Layer 9 of a small transformer language model trained on English Wikipedia (13 layers, counted from 0, width 64). Numbers have three digits each and are written without spaces.
In attention head 1, each number of a token's query is one row of weights dot the token's vector x. The head spreads its attention over the tokens so far by the softmax of query dot key.

Query weights of the head. A number n stands for (n - 500) times 0.0021.
q0: 420407496458472536491503633536467446493559588535533502471467484475449500577548558433455470510518471431493440482461534521583502519428435534476516485492559532516531499518455480492558547529546359
q1: 603524472563472576449512471493545424523452446503517496485356533481518633560443488477464467503433350474473528483446540463442527495610512457468451529477469472499470545466610426459537533511500525
q2: 547494563576440443533552576577438516480455531472477486485537471540584433460558482504474599485580492558499492530578413519460450520507393536543482467524614432487527453614452507463463460464605415
q3: 507439468519508533622490543439533516542490528508556489537497509515493452499438500487464476517552574453492464457535525545532451650527525569501469591518541477444588494522410419486550521572533609
q4: 429481570552475337493557530565500479386423437513532546513499435495621528415522532490442569396450524543457466542447457484475543425546454488497466533575468476533560560514546560464507512564369386
q5: 536505475479423566571467508472575478558652407366496596509526569441490472361510564545468429583494497442468596557442455413531444498503550451449422462460456479541429507452469449520520517496535567
q6: 424688587500462588563469473491510401521517472577426625526508539502434472416481474556515440486451395543432471451524499336486614507556575478432515518473644515369492435366480526473455447561500534
q7: 484361437500579539560472504590406568487552624487565353441571347466516603436557580470388473550732540414435591574519602685570415717382435469459471547585454507547522488634473529549582601518661396
q8: 421686651565634408393552689587376442551567634371577460514508548462622492488608433469529491253546471602527429640579445466610434670533654457577425369552394607620538559659771444507597424347413428
q9: 594394556622484534657437635464501327386570419566481344474678371606468581378599376736525497601521638437322557646581584518653516698475503582633481515602437460556591461473568423552693471459493366
q10: 519222484586408643700499467383515365634496363671550402588518544498507474491569476571383447622519313467470466500431565569579600582434405576395364407526393471495509404322429499568471481391745563
q11: 474437404557364493556582455448609374601446513351588263311446464484490538444528655513494527476627637461634424527419377418481830342472284271497506544413603342376496385206538570486542368659177459
q12: 389536717656572557614510468536476457346664658718528503375501515398428658314519424577521434461389344574440726633773637572497418671420490627509624406642357481688660659557526478550594540421536424
q13: 493343650427690519713537506631343388478467489409742228404663316401568657586624516356458372443697513462407421361357364803652407696289520516615383657445526592399528210319500609757540660393474500
q14: 472474467401398266477550560210480417287627625475486653705534301444733449534802343160547412526502568345632471400575557406498501523533280532871623648478393396493611435534735467455409488477344349
q15: 478440657471488337534503381406448430470506623594489848477467473460521354526633643531571514457432412454521358690537483511273536477602500449297338422457549625514373280520403544421253336484319289
q16: 458479593484467464452513506505479497445484512466503406518503464526528440470436425507499487476507516481479604468505541478502505528547506598461577514478449536478418438571446515451493486486454399
q17: 593504546413473537533454494541566422482519547530537480568514486505497572548491418552493553511462441401576464481501519516533482546521514504529446490494474618582517533405422523552472481494417605
q18: 512446515588497486404426443540522435584451430520499569485458506365444490567559508566502525582426429549609447520509443460484498467494495446424479445488415471551500470532578486507550554517430458
q19: 528499618528519503487468457557411439423579549548497509518477450473465457409420492460438528559672520443534582486583399508477478534525451523589417507593416457557578416518513505512551351432506549
q20: 550406456517456488465456405504540512562482496488413594478526580468472481475452393460556527517354548581535542532409586561504483343471540567493430584472589406477381443513509432411491489469499475
q21: 313532507542569498601426512537531353449540489517561417517466428447469387485426470538413579508648518383448614453541484422602552632474551433463522463642495573438603573428425682612526475520485561
q22: 509340504583666474481492476484402582425483664523406281394435504450492481514477406526474439432431428559472491533478624588605524455592480561607485409519428429559549493523661365545576443314425521
q23: 413599562539415553629561591458630307655637461483589564539563499456494450497473473448488507488520606514505431476563364308504465606386418488505636541470637511472490609493484503468472490589550528
q24: 514386463353446383423610537507413523503366370477479678676267523555498538518590457686421583363485478493506492629527353440539443583809513383486363518480592564469530640479594351476631443487529626
q25: 375641560649317735504519542456664386772553312503549324530429461444529445518147426479378454622427679507552521308479383565652488486477433488468717461488576516200534545509594422520396465473641552
q26: 496321435547798574518493421331565517617555704376370487439419461301540526629556380394459432457590534324412546497374573557599382615500485408379491526410550483298460570408609597608565384383503735
q27: 554707601655569327493531386448499598638522348570460518566383375443534392421484425418504572472506461473399459498416488295465571383522757568538558375532402326573526565603506536642576487623482575
q28: 537241527543607518672469383482528251608534603540700599497643604421496554528474571506316553531443350579597592584541533466433732450418333457312369497650342524605433484363538534491378490704698388
q29: 367407032596513417575665485404585553547547699044553199613446168399486542391488545715586826384329363538512371505352331356692497521554400276653601452349189500493469512229451578627699450339406514
q30: 491341597455380638489496336624128512592268348588348452518695595567671504665199580468563762417473722780538606576476668691407298725482439712259569606457513613608402378620702521623424694439846629
q31: 540658543499558324552453596478479734258407468415587434382423427619356691267621618358356670448529509759729373646492294305617484184504516545507382543249547642478743495531289386370456494567227357

Each question shows a short text with each token's key, already scaled and adjusted for position as the last token sees it. A number n stands for (n - 500) times 0.0022.

Then comes the last token's vector x. A number n stands for (n - 500) times 0.0062.

0 " ": 468478503507544426390475547412276250542595666611502540494539441504505631454580419621933500469584
1 "6": 455425553506560433407420511465247326602553668580378515497554504466498570498623456552812492391493
2 ":": 519434535499586409367463487403266287631595636593425450544522479420501645501627465558882543451588
3 "32": 672453582456571446407473464437318364672628640624500426542587542445482590543643437555743548380526
4 "\n\n": 494493492470541412400439534361262191549633649631500449535526529428485686526564443566938508467582
5 "==": 477559442463564441431389470376335195601537629632519487541507557411547704602628415565858585456503
6 "Charts": 499510556357531482443482499310438213595580724657524469491482568433306644501503416524781452568590
7 "==\n\n": 503532474440536448378419543356251213551636674630489493512482542415433688526543461564948516444604
8 "Weekly": 480541468448556461420453535315375263644604668613443561496450618445390574391576429576798516438638
x: 528533306460579493489595411430344454603382497252654652592514456399547655497376420265307516437399415689858677618663485280548446291492581709624514488583445681412461597686607433538261526746640536
To which token does the last token give the most attention? 7 "==\n\n"

0 " and": 489486480511518441434498563403273258527599618572493546512490408478494588428575445583937451482595
1 " art": 467465576583588435430511445423389394550538631578463572432603465459427512398546533680700559442588
2 " direction": 514466537517540457458509494469341373492563647534398552434544440526462518451610492647809492488520
3 ".\n\n": 490472501491538441392457511352290220495658671601505513484521481493475642477551447566933505437572
4 "The": 521495496475580423380494466315314302557556624515522435559507509487476594396580483550873505413593
5 " film": 521521531434604417416503438356442330609546635589510443535553553435375613408603480585770539392572
6 " received": 489489497499518477481548553425339263566606620534485462512500484509375650470622414514780435681499
7 " a": 460537405460517427418528491378334325591560594472470581509482547495400629421612463588752561529539
8 " Region": 505584463423593445396459515443370361634568684643345528551511546437475619456631451596826552445537
x: 462523449457751425460745367486568452540506663354701633604583541347402818495290382377389531368466398705904506503559520361387405347435474624594501483468453528473565474522680395724331717708631531
To which token does the last token give the most attention? 3 ".\n\n"

0 "rin": 426501473503544465421464526440290304518590647615492556484509421509508592459587449640927457485544
1 "itar": 475498503507565459417479490415324292524616636618465543478532445482477578469582453628897496501560
2 "ier": 521452504515573450425480503416305298510595657613450529480531462488485574449588439622906471486565
3 " III": 546458495491569445418460524418300283546594665591493466502518469481478579424601433605922473465579
4 ":": 518506488481577444396459535398271273583616676587520441523490480435472643465590440565934505448612
5 " Dem": 375490619404584385343555510408376498608574508586685389645637592448445649504558579647745414404518
6 "eter": 367484604371620464333542366386341438495620600738562367590585591450443635498618550650743509499512
7 " Hun": 367560582438561476402505507431344436453558609712337460591584578444494619475579513620850406500518
8 "y": 538544532421564494435488469486421395520676609722311541606517597377472551479607412601832439406546
x: 558420563457734452613794390604542408541580532352739765605692547457535688622458330180423508495467407686643595707641465471426557221468493602548485650627422570396552386457639526599305639615654434
Which token does the last token look at most, and with what share of its attention? 4 ":", with about 30%

0 ".": 492502502476536424373479513361272213527628666627499529507524441475495656488581440584921474445577
1 " \"": 493472506510557454381476389329358216542589607625487523533524469477529648429667385474893541429566
2 "All": 606434584516617447477588389330363476538563564702329451467630542454552580519545462579676524416412
3 " That": 684474522473659420407520296374426439569523607683473413450591519441475550400572423633732512345422
4 " Re": 590475573490635389396438413413380408506470578747699431510586496329605641474547463589801411302403
5 "ally": 486527564479613481426412382530403361549479601660553483464509546404477591484569435553776394425375
6 " Matt": 345492549442578451413491477438457398490571609638546414569569552426462563533571482625852344473464
7 "ers": 456551539441543533463478391504402377458568660681459439547475558407442550483622448550784369503533
8 "\"": 488498503466520425416446436350394207485685681630514497511464534469453640513654364497910515438541
x: 511473516554724406612660421365407456432621491459687702622528643355475763705298288200515570511463495659651623599697434348674367365471577570464515550618420651440736527631663511562364660569688464
To which token does the last token give the most attention? 0 "."

0 "vi": 443491487493532454414467529436288301524580644599492541495522424510495574439588444639913453491561
1 " remix": 454475534551578448399532463376313421533572648572438548448573479501464556451568445629782503467547
2 ")": 492463493473554422383494460374333230544643672620485520497525452485496672480647425563943525480558
3 " –": 517504521468578452428501507379350253595660604571485442524488519468472639535598384519891553467589
4 " ": 601548609498545363370458474423354290614647568539589385564581565420503674502608408542768557340480
5 "4": 447556520428486447408426484396292333596614661572590440584531577415480629563623429504680530322435
6 ":": 365630471443536400300443412350310335667650618628576520627529604355466676534618471523691622347516
7 "01": 398605423381477482375449415422299426632677693651380516579491578411371587573594451524685574324470
8 "\n": 495532445437512451396414442364289234601642569635473561504522588377451689518618485543920556493509
x: 613421466459750303487794416459404458526467565304574722576510633358440825512323405323371624416503460498827570625677438330672469397533617515376489543601442585419585551686592391629401606718759538
To which token does the last token give the most attention? 8 "\n"

0 "in": 444480477501544447424465527425290273523591643602494550501514438500513579449583432621921465466570
1 " Nem": 462459517596607450326508518426387472569621566654322540338620492506441582405539486622736417420575
2 "eth": 582474599530596460397504480501351443524620643683358563421573558473472547506601468607779446477505
3 ".": 512472516473539472412447493415282272542655664555503482502487475479441646541578456548899492473532
4 " J": 616515584508551413444510587434411387608653484548687434532570511455515574431646411522845411386554
5 "án": 444447664469602446386509481501459452556642539648650401533613599444385563424643484568821389460597
6 "os": 371537568452562468452505465472425393487658616668537399537538555361477554494660439589805369500543
7 " V": 396520521377553472409476542495319397560639549668341470630540611428520634505620455582777381462476
8 "ár": 544606529404530509436420514558343465494624608689330483646586616434460482474634437577799445404566
x: 460460471355878396594839415608332437496512468336738818452594540410596687569405334259439502578533377523626585551694453386377487374461451593473495553465477636433357341426635392650327615631513585
Which token does the last token look at most, and with what share of its attention? 3 ".", with about 40%

0 " Hungarian": 435483515506550443416474500410278337552571662586495558508522435498486568436610449627900479451565
1 " Ant": 445465573571619435411548467403413482527590571646318544417665564488509632521532533591798568425501
2 "it": 576465540521648470449518431433323443510548593662385542395584518489505593481632492626787483449467
3 "rin": 651433557503599479427469508448301383495586636635478492432536478521515568490578482656846452475492
4 "itar": 575439560482597490430482452453345347532627598631557495514552511456465536527580468628846509534506
5 "ians": 481497534484548504483475474471312333507563667598565439496538510441477530468606459582848460525552
6 " ": 401590506485556437406427506496331338589583619549534514562550539407487599471618394563871519397483
7 "2": 443566454451512503475403493481312389600557670542403542523515558422521550534618400533808506394444
8 " :": 506525474442522510440455465406366374616628636561422572532537572417475566516592406521821605422583
x: 486601508435759428573803316546415436504583517196685641601551550353482977574321476331413637488505409608730493504713505346592440390538569569506646484576423610433540532604473421598371621645651501
To which token does the last token give the most attention? 0 " Hungarian"

0 " learns": 460502483517534463416484485411311308511585676595495548490525421503481562435591449628880468491564
1 " that": 475429475519534470476515531375321317558538602520448493505490392493482569442550460556830488460543
2 " she": 518453550560551461461511468437447299571574465529463507468583471500427533365649449485859484542574
3 " is": 504512502486473502437516506497319296482589566536521471512494499498407594470666440510860359691433
4 " a": 500558458462545478390496501384290328582555593478522449556499497522430570417635477592801508512523
5 " ghost": 461486547471603447402540367349409436575481612615628455544648555462503513411666481637685575420545
6 " who": 412552523484558467452521503423395332556519525554496506534545486445437581414604452504812470468522
7 " died": 448513533467545481418513430406379375509616660557456527547546505516389516372625375573632467512523
8 " some": 473475486432524517460552463357303339580581552500432598504561551472527558402634442529643665489501
x: 587544381519625585671606354460465444603433588386541585649518421443385893442263465306442634435528618566799664597660410438638480301447525699611408449700502552392475587559516476736383571612765543
Which two tokens does the last token look at most, in order? 2 " she", 3 " is"

0 ".\n\n": 500500501495539418392477537353266202524644667623497540497535468500505663493555452580950484445589
1 "==": 502452528484573428443439503365313199577569643620473500544529479466543703555611432569891562453540
2 "Cast": 561451635473579387354568517340483420528592728681355521445718588487418615515462479641728451401604
3 "==\n": 489452520483531395375482518352278231539664676609491486506527506460446638488537466563939487456615
4 "-": 480435524451587338319441544355351246606645673661451463587493571419389722511581513565904443526651
5 " An": 444541574394590454348515505250399309583558619586591398487498558516491701469547460544777438387583
6 "ita": 353526561411618414309513436345418364541635652740550438514479549407422586523609450564782378391604
7 " Mu": 364619567443599412310484498366346427598626567687328506603499587411444688479513466538748363341568
8 "i": 546576538412566415342516459412409422549689615773279517614491599402465591462621421594802445368557
x: 438429580444675316578762400561534476628583618350749864470644591384491819719378425214402496470513375596739516644659460532470502332414446677660434602529480586366477375561572362560447616553495523
To which token does the last token give the most attention? 4 "-"

0 "Elect": 483485485523539472424480541417289318508584642589485534489527462497488607460544456612882502502565
1 "ronic": 488466510535560434426492515397323327532547679607451550492522447492510585455569464639872499432566
2 " Songs": 526443480484604458427516463404419336575604719670436541433590443438422585468557435633828483510544
3 " (": 515481515491601478404458414392338291571602668668511484503558536400473681547648392476890587417483
4 "Billboard": 515446512470568486485481523376383277595544709643538510460574467428416576453547341526731478478615
5 ")": 506498474462557443396455428358367195568640672654505496502499523394490720523667398460935551433583
6 " |": 463537456437597470393438516363270288675655596577539489564493573379483682568666405541905558429563
7 " ": 366581433432511393307442433411343323652621571560447580617500578354467701532665404555765587331483
8 "23": 504528406421456489384429446437348335664601663574363563530446585403441635590651383514702548351444
x: 447573439467767431551762378630435415585609625308663614477526456313419699482385410358335564433536549763637556572680440249564360458500553650758482523668477693409518643634514383705375689619502649
To which token does the last token give the most attention? 6 " |"

0 " Movie": 442481496518566436427485488395313333531579668619499551499534425495504600450578441642905500438574
1 " Director": 448478518520571441407487482420355358535557675602431552495548445512490570455624457632886476455547
2 "\n": 510457508480569406385452521394271227558644626619488496511533487476486658473599473599971498469567
3 "-": 506471535470609352359438476387294255600563640670514479575498541384498728521600480606888472420545
4 " Patrick": 618455559485615418336480450393505338563559611692596466508601566412470601490641436590860377410549
5 " T": 404529593407582423382493524479375393488655615731653433549513619390525679509580442565790357372518
6 "se": 341558633375589464311468402403363351513653582817491417574560604369449645528528447515696339424533
7 " as": 521572451495524500399453564385319274562572744648505473538436582387430684620573411474832376453596
8 " Bro": 612575506416535440369476470408413480548596501680290570641512616373370601449556522512770357350589
x: 459533449410640325497722447558650410681650532244678656567582691468578822539422360259528476519622327532722485564531469385599481208533400688570475668457376680478489373510455487714334503656594479
Which two tokens does the last token look at most, in order? 2 "\n", 7 " as"

0 " Fe": 425486497517552438406474512432277322532588636609479554473535439498501598448584451618895451464544
1 "od": 463458508557580446417486482433320357509591594634396557437541451498524596455598480649887441490504
2 "os": 535432490518577462439493489445354341505585660624426537440546463443488569484608448604880442510522
3 "ij": 669476592503601486444464488496331490519603604646516482498596540468494521517632430622864423480448
4 " Kos": 588491590508589498454466508473351427536634613653657444415583533437472563443650461577860420488523
5 "oj": 411497605475609467428458496480362462532634563655674461520564557449504571493655452598840380457507
6 "\n": 483561492468556440408417495408271253591661606597499482513518553435460670493625479568963507499520
7 "-": 509553411490553429378390472404273292620541645642482512542491606322475692529580486617878473419529
8 " ": 506530438437506438353390487393308302636502634594446608565473613351425705586560434540820480354443
x: 564581460455747359437640458602575434491603676262621685610663580410456670563345331302504516491458390602733514559677456162652488357620622577538540490696491513545613526708660396564414675721687513
To which token does the last token give the most attention? 7 "-"

0 " V": 407488488548579443424494518455261333536595576623474541436553471483507624452582466615867475482524
1 "og": 444443524577606443438497485445314404488594574657353544404552480497531573483586440653830442454465
2 "ther": 541480516534569489461475464466312355455579671666428549446516463463506545531565430616853432501490
3 "r": 626473554491608498433443504452308365485593596648496488429529488506537561499621430572840432440482
4 ";": 534488525500571434424469514430284301583638615579531413513494478444499638505635449558946481490564
5 " Hans": 443502576481594439422462470427459396565628554603652438540593595461443534477644498569855404477567
6 " We": 320579572420580428374468401455427402541544496702473469581514594363438684466495506527774308373516
7 "id": 412561609402562463398487412422380373483595597750377433615521640425524576505614478578769330432447
8 "itz": 509595490443541500423447428495324376497637630684377517579517601404440506534659443562830361501506
x: 440418528421722449544831448544409448512636472378635863549621595456469719671374336181465548473538397587664574654581499357508593327536491668491525550604431608468487509502743382714373677626641414
Which token does the last token look at most, and with what share of its attention? 4 ";", with about 50%

0 " Piet": 478498492503539461413476528404288308502590650593488537490526440513484599435569454616903475485579
1 "r": 471452485510585459408473524408287312508590624630423533454530440506523612447585450619886464449559
2 "zy": 542445485516563446407466490421320301513604636628459511460524470467470600459572425602888437466561
3 "k": 627463556485608451412466479444333342532622590671513461436549504459505604522571465613851430448527
4 ".": 519493533492542461395435513434266285541647678589534459498496490474450629539546436587902468450527
5 " ": 476588542508512412381419502511322352594585630534605441584551531426488598514604393571828496385462
6 "198": 423536434451489487439427415565371366657578528605532562643569616381388480552596342525805489500377
7 "7": 433549454490462492451384496560238311590582693587423521544506492389468513608607436576784443434386
8 "\n": 506528481457548472414389501399276239574627614617485545492507564408455624515606467569955518479523
x: 608424482464715337497753474444441471519442544281635732643495620372450802518347392282459602463522466535794552630673437294669460352524604500376500495632424589434588613626621402573328640744773504
Which token does the last token look at most, and with what share of its attention? 8 "\n", with about 40%

0 " Ant": 461503486517556454402482513407308335500597621605477539470546459507487619450557471620902488466570
1 "it": 457471478527616459431486478428330340491576604653417559429539451503529592478601455627870454470529
2 "rin": 554444505512582476422465510448310339490602648641389535419526455516518571479586447648868434480523
3 "itar": 577453553494586487422474468465356322532641628638473536478548491462464530528578435635843493534522
4 "ier": 550449533507578472442472488453311316511606659613554472493548505463473549482591432614881464510545
5 ":": 489534486478570449396451528403264277575612672593530455527492507422466643480589440566932506454611
6 " Ist": 280604535412583452402484486370392492534550658610487432586573620446466598483508506583720478344519
7 "v": 323557548340555475376470441451262437532570527687338470663542643448498552555597490635674461417444
8 "án": 490616516418545497410431491507369364534623575646379496631562618411414532524604489587808428506541
x: 543395554308790439530815440639341407568533513378719828546518473534489693605359318211370571536431341613649543632609472348499593323528519588466511556547488559431495373475676401718369627644630548
To which token does the last token give the most attention? 5 ":"

0 "k": 417472474519580443426467499453288332547602575632475552450532452472501618479574477620906446475537
1 "ai": 454451487530574435415473514450317342554597592615419531460522431481493562433612438633918449467557
2 ",": 516454492505545457420486522418279285522606651588491483495502454478489610468596418589931492475569
3 " von": 580442546542603481413469502395324379484566569558521478461540540498438538445581512569863418471582
4 " Mih": 554451617466579465371469562453395481520544547634682499472608574509388616473606473598768333431522
5 "á": 431477675442625492363440492494345484543676581677659395509620572435436588443612461584787456342565
6 "ly": 371527570503520518457437484580332411517646634625515461556537559459432529529521428592778412453461
7 " Bal": 392580592427594496431533511407361434528567530678333477617602619431520608489527465593771448411538
8 "as": 523612556405513532480477485499363434450652682662355504624511596445455540517608454589762453471518
x: 490403533423689370551813376663487384515525491444622726523727516422446765689437317162333517529405372622642551588559372378402586382536522595515476534536392639338429433420616363710276626541668503
Which token does the last token look at most, and with what share of its attention? 2 ",", with about 30%

0 "age": 435480496532529438410483518438283299554569660606504541495526415498501565430590417660888488486560
1 " advice": 479478490519535467418473460430333307512554653573476524500537429498473533423615457648853501528556
2 " to": 521458469506494474446531526441329299506574636557485508494446426473465571460542466510877434510572
3 " a": 527502488490533465409516491385311339564573583457496410566509482531459555388606457570803526482562
4 " younger": 588573509511551461399493438339286419633502581545579484570592545501554548462653424531637631337489
5 " version": 496526542460602428414517457394404428589588624591589445523594499453457583394610453620747603435542
6 " of": 470578475565552445450535479362341390498591664535521500479504465466487569455548422508832526421537
7 " himself": 408527551519533439445519470427419306569564541540452545529569493475430490361653347551797411475563
8 ".\"\n\n": 496523507476536443403425510342306203489676678608512488505491512456434639487547421556938504438576
x: 540446464482666284488654455414450511589427400340714691621485663371443778484341348257532640493481484569709628584695356284699465264519576522289501478612430574439584637706612482528326621648715539
Which token does the last token look at most, and with what share of its attention? 8 ".\"\n\n", with about 50%

0 ",": 494478490496519439407482530403291251515601650598493533518499428491492605449580420593948478460603
1 " by": 484451494502522437449487532411283262499604616580490521536488462472502553453572423535951464489605
2 " J": 637446556524588409428543580397413406592622500584311486426590487506499596389646442547835409381571
3 "án": 655380624523630430365528480489436446544627543647485531400608554476397573433642500575820385478594
4 "os": 593410573471578438421526463460409394478659615681611438470562533394468573502643454591813376511540
5 " Hern": 390453572469549470455491536544354387539558591640643467514567524459403582503599492594788320561459
6 "er": 389472620455563485483470493487352344458555576645520450543574626450462508440590463632774414489520
7 ".": 514529516494558465417420508370280230496653682589503484492472490464437629499549439565926484446568
8 " Luk": 553536532376531462413492483405456432538630515697256541625588593440482535460595457571814454420557
x: 502474476410882415603633435502596415647655483361603653592573617418525748523403499218368467534551332696729526696639475436482504301498546684510300541555489623428433408539575396600259675587623557
Which token does the last token look at most, and with what share of its attention? 7 ".", with about 30%

0 ",": 494478490496519439407482530403291251515601650598493533518499428491492605449580420593948478460603
1 " the": 497440517487557441418490525362265275546563636547492513539513449504502597413579457588921514461605
2 " play": 523454518543600444420544448368418339593540584556435483461586465517413618452606448590805490503485
3 "boy": 663472599515599440416557438397422429559581617673473509495644502495493531485606423652790485449527
4 " son": 582424580497571459451490487505410424485597666617549508524565530494451492478633498646820449543540
5 " of": 484529458553524456451524479384317373454565640536526449488486463473457524445555453475896414491581
6 " a": 441612445438530448394520486352289404570561602448518532549514540537417533385594476568766517456547
7 " wealthy": 438546461437535473418523457364305384582526628552435505553583535466483512437637476547716560426593
8 " Nam": 557586569374584479390544457384440497489596570673307509637551569451433581439594497572799488451632
x: 514442456445706431492719420440660430634548543215733605539713618527562883620327456193352520544522307626714474490521448488463543288553547667502529634498408641493474389465587365665321631596533535
Which token does the last token look at most, and with what share of its attention? 0 ",", with about 30%

0 ",": 494478490496519439407482530403291251515601650598493533518499428491492605449580420593948478460603
1 " so": 501436455519549431396430509465396307565474549511460456419455413446444542407608483582626385400453
2 " it": 525456532555531446392485466452423281593568467496445470434531456507391531317698430534755391523474
3 "’s": 527495513524506454404489494407377296543519642535524459508505456480477606386641406588771507465533
4 " an": 506517518446530494381492495359304349572525607472551408508517529509465616444599458517756509470556
5 " honor": 479501512485586453423538418412386413515489592531628477530570469519450459397625480695672544515460
6 " to": 448528510536515484470541496461371332497570656554508465492465440480425531440541463488811423518552
7 " do": 431519571447549480461535468428552374517598555561383487531547466454434586462592428544694458538488
8 " a": 503504421454510437390527441377334392553581602475436585506479532506416564350633461592722562469515
x: 515467373516517494498764374480422457728571567391543624655567486423428878602330397291322607626516541636848491594679417381653496348413557535550533419664453636339566493651525546816411641668595564
To which token does the last token give the most attention? 0 ","

0 ".": 492502502476536424373479513361272213527628666627499529507524441475495656488581440584921474445577
1 " The": 480426540486565414409504486344293274560571607558469517537519461483509604417597466584907502446580
2 " significant": 531446529543603464440545487369338298600476575559457500483576491483540658443620475572745566489509
3 " difference": 625437542497596446428542488400344401556528672601485471418631457472493568473561480605683481502515
4 " in": 527512489545556475482508529402309336491544657551519426482493456459518551479531423527858532423560
5 " their": 498577481514527465458497529386322345553533616514514456535525480466496587423561422557826589449575
6 " social": 379524518414516465408536438407369416520497666611528460586584540450525590514557491653717612418551
7 " status": 395523540417507484430481457550358397513522678646399503552534485400477521478619393607751508498482
8 "es": 506523553484545522508495517520385304515572618596421499549555494411450506483605423522819466525511
x: 553407523407601354603741432550381439556650575540606687682613520510410857598167432303477607501444451712671582566634380373605459407516488706553528544649394668534579505421626454675270692629672501
Which two tokens does the last token look at most, in order? 0 ".", 1 " The"

0 " Le": 424499481545571443422474479435294386493561568631452540457527456470502590437572468575874427448556
1 "vi": 438477467513579445415472476466324363511563609653376542423526451493543579477622428618833392431509
2 " remix": 540456562539578453404519489420300455513578664598424531456581516487469554476538410622773466448556
3 ")": 510465500473547419394491447377338233534654667612487500494511471482506685500658416536943531470538
4 " –": 520533518475572454431495498375345270575662595556507446532476541486471638532595389510883554460589
5 " ": 480615571487526364373448466425359302599637576535628432602574572413509673502591405535758568332477
6 "4": 399586488430473449418419480398290339595614663562508488585513579416482619562617421503679540320429
7 ":": 370589431450515414308435400347317347664640626620432598601515609351456673533602465517677631329502
8 "01": 543575397392458486385444410429296436630678696642349581546465573411368575570591443522684576322468
x: 407504479406809284636834328619459463640645670229680671488536480295499776554408310399444561338532498720686491472624413476508368369464557630548585491524492708440476532650497413781405551566570467
Which token does the last token look at most, and with what share of its attention? 3 ")", with about 40%

0 " remix": 408511497559571451432539443377305422497586654578513554443554459509488562477569461613813508474538
1 ")": 481478501476554407376501448371329215539648653629494532502533455484511690490657432557948526471562
2 " –": 501457544462574429418509497379341241590664586582470444520505526464479653538609399512899549470591
3 " ": 630470625516550349368468463422349285615642552539465373524578563430512683507614418533765556348479
4 "3": 553511559428477438412434475414290340588607647558611410569577604432503632564650425499671533339445
5 ":": 486620521447551388301452415353295339663650611624653431627541606365475686544631491518698616365516
6 "49": 349583474343487492368462436443288430627668664614528453681561597417383577611595472509637563347464
7 "\n": 477569446443526435389425451361279231590640565637489530525527582384452686515616492547927535496526
8 "3": 555516451395441466380387492368287307598523613625444547538423634365413667513632475537760421355441
x: 527557494531668491533671373547599462568496667249498793600448534344573589577427347444384468500503514670606511544756448188563358296528501693625452604740393621400449632641597461644211619636530557
To which token does the last token give the most attention? 7 "\n"

0 " a": 485444520494543455406486531388281275553561621541491535540517439523486591406582461601896521485567
1 " fan": 461455509595623431399492436360422427584515625647402507421640424458526577422537475636719643283583
2 " of": 542442481527527453439528471385322385484539664573457481498489436474514571472546445525837528398542
3 " Ill": 718444603526621503460518460425401574502547675717539488471669516450532576543491538673643525398491
4 "en": 638440636498643462429502414453416382486591533705648506355594540452485561468613457574769451433498
5 "ium": 464474566465540457394485478474339420489626643656622426532567550434463528451618449553814416427552
6 ",": 474526492521530490459501471461320377515586693567489512500524488471457578494601383555884531482519
7 " so": 496521581557604492489449533432370324551513554480460567522509485449424488451575458540659380414481
8 " it": 519519524466545458468492478433421305573571419486427545582572493476360501314692442490752381517466
x: 491521426355670452446713426529455404617642500421484581712576568515426731545308343331516588695541440627746551475702459504539408427393560713534548640535462735497501525727624590781327718664776537
To which token does the last token give the most attention? 8 " it"

0 " world": 448507489523546452413486493414301304528593667618503551486528421497503580447595443624900479477558
1 " of": 486442481527538451449504523415268332515554636570462527513478437457520569461556436549904464460581
2 " epic": 571455552554563376434530461367429405559551572594425456440562479458535600455539386641731557322542
3 " v": 655466636479628442405522458369299416578557621637520496473685567443554656530561487634692519404474
4 "ist": 523400585493567444424495451420387413421516700658566478486607559473481554521539493634754483426502
5 "as": 498461614450581518450490502449385380456565708634562433460554526476442518512612430581781428509527
6 " over": 428542561490522521461512449437226400519544582528501467535582541474467556522603460497757466464494
7 " the": 485561464480570456420479486364270358528533629500474541495508525486492586389578466575867571437565
8 " d": 559543494395534452433502432408391360522581536648397540638507601404431617504501507494737497412499
x: 416563402443705304487651428654534488631632685346615676642655673481494849668374378296499585425501263626567500435527506353546528296513618656467538611588394495449523476588477430682268693571639586
Which token does the last token look at most, and with what share of its attention? 7 " the", with about 40%

0 " Chen": 376514462529568435412511459448344342545626585626494547452512448499502600450622460610906431477574
1 "-p": 474451615474577373436539481488291411473602584651354514421568562492539614529513486589777415419490
2 "ang": 586432548557597444459509498448372405522581616669353542366567456485544528496592470628838473437521
3 "\n": 511467503482564407396449514392276228565643614613497459514528500466486658480600468590972503487553
4 "-": 492491516483603357358425477402305267634540631671512459593503579350486732543601489607873468454538
5 " Alex": 438440576434567417375508489403496412546531623668697446559593575430484592473547468603844375397550
6 " Man": 333522609424597435376506470425458442521539604734524439542577584386480648416608461691801380447539
7 " as": 512578474484528500394463573378321306549607756640504464554413597400414709619585407481834362446611
8 " Yu": 557551550398605408360495460345494411616697564723283564615520613364445624448627417570810406347611
x: 519485506485703445554730390458608387562599615223750661500568643503605839558450406155439501500551311675649565600548509401549552345482451679642408661549453690383589380668519463536335647644646452
Which two tokens does the last token look at most, in order? 7 " as", 3 "\n"

0 "18": 442470528491537441405448523440254300560583669593498553504527440502490584452581449624905493453547
1 "\n\n": 507466509490538412393470544358259200533643665619502527512533487484498675501556450575949503458597
2 "St": 615442691493668397362518522394277479545506512581334485453662617477508597519534559630715443349469
3 "ream": 645389610475655413348574393329389438533599590732431518406660504476474651496561537644746467413560
4 "ing": 574445567462593425430579425433416339536601682689549436518560521384492617540536461615786463518526
5 "/": 467524541434615499434485453429377409570636722631550420552595549435519626546504426565834555415532
6 "d": 346571606355563456457517445423382396532599544699480502634583671416506647619466479578677478426437
7 "igital": 429574472469561460428487439331320381555539662629436474543553555410514579538517478648733539386558
8 " download": 476548432397559485463509440430352422580590658585406520565522563422437565553556450624790546493469
x: 433461419501719516583731403447441409560627550324581589667619646512544745593295385281460637376501347697669534557626411328491482231545491533622622497583359581618518467681665440689463711686705546
Which two tokens does the last token look at most, in order? 1 "\n\n", 0 "18"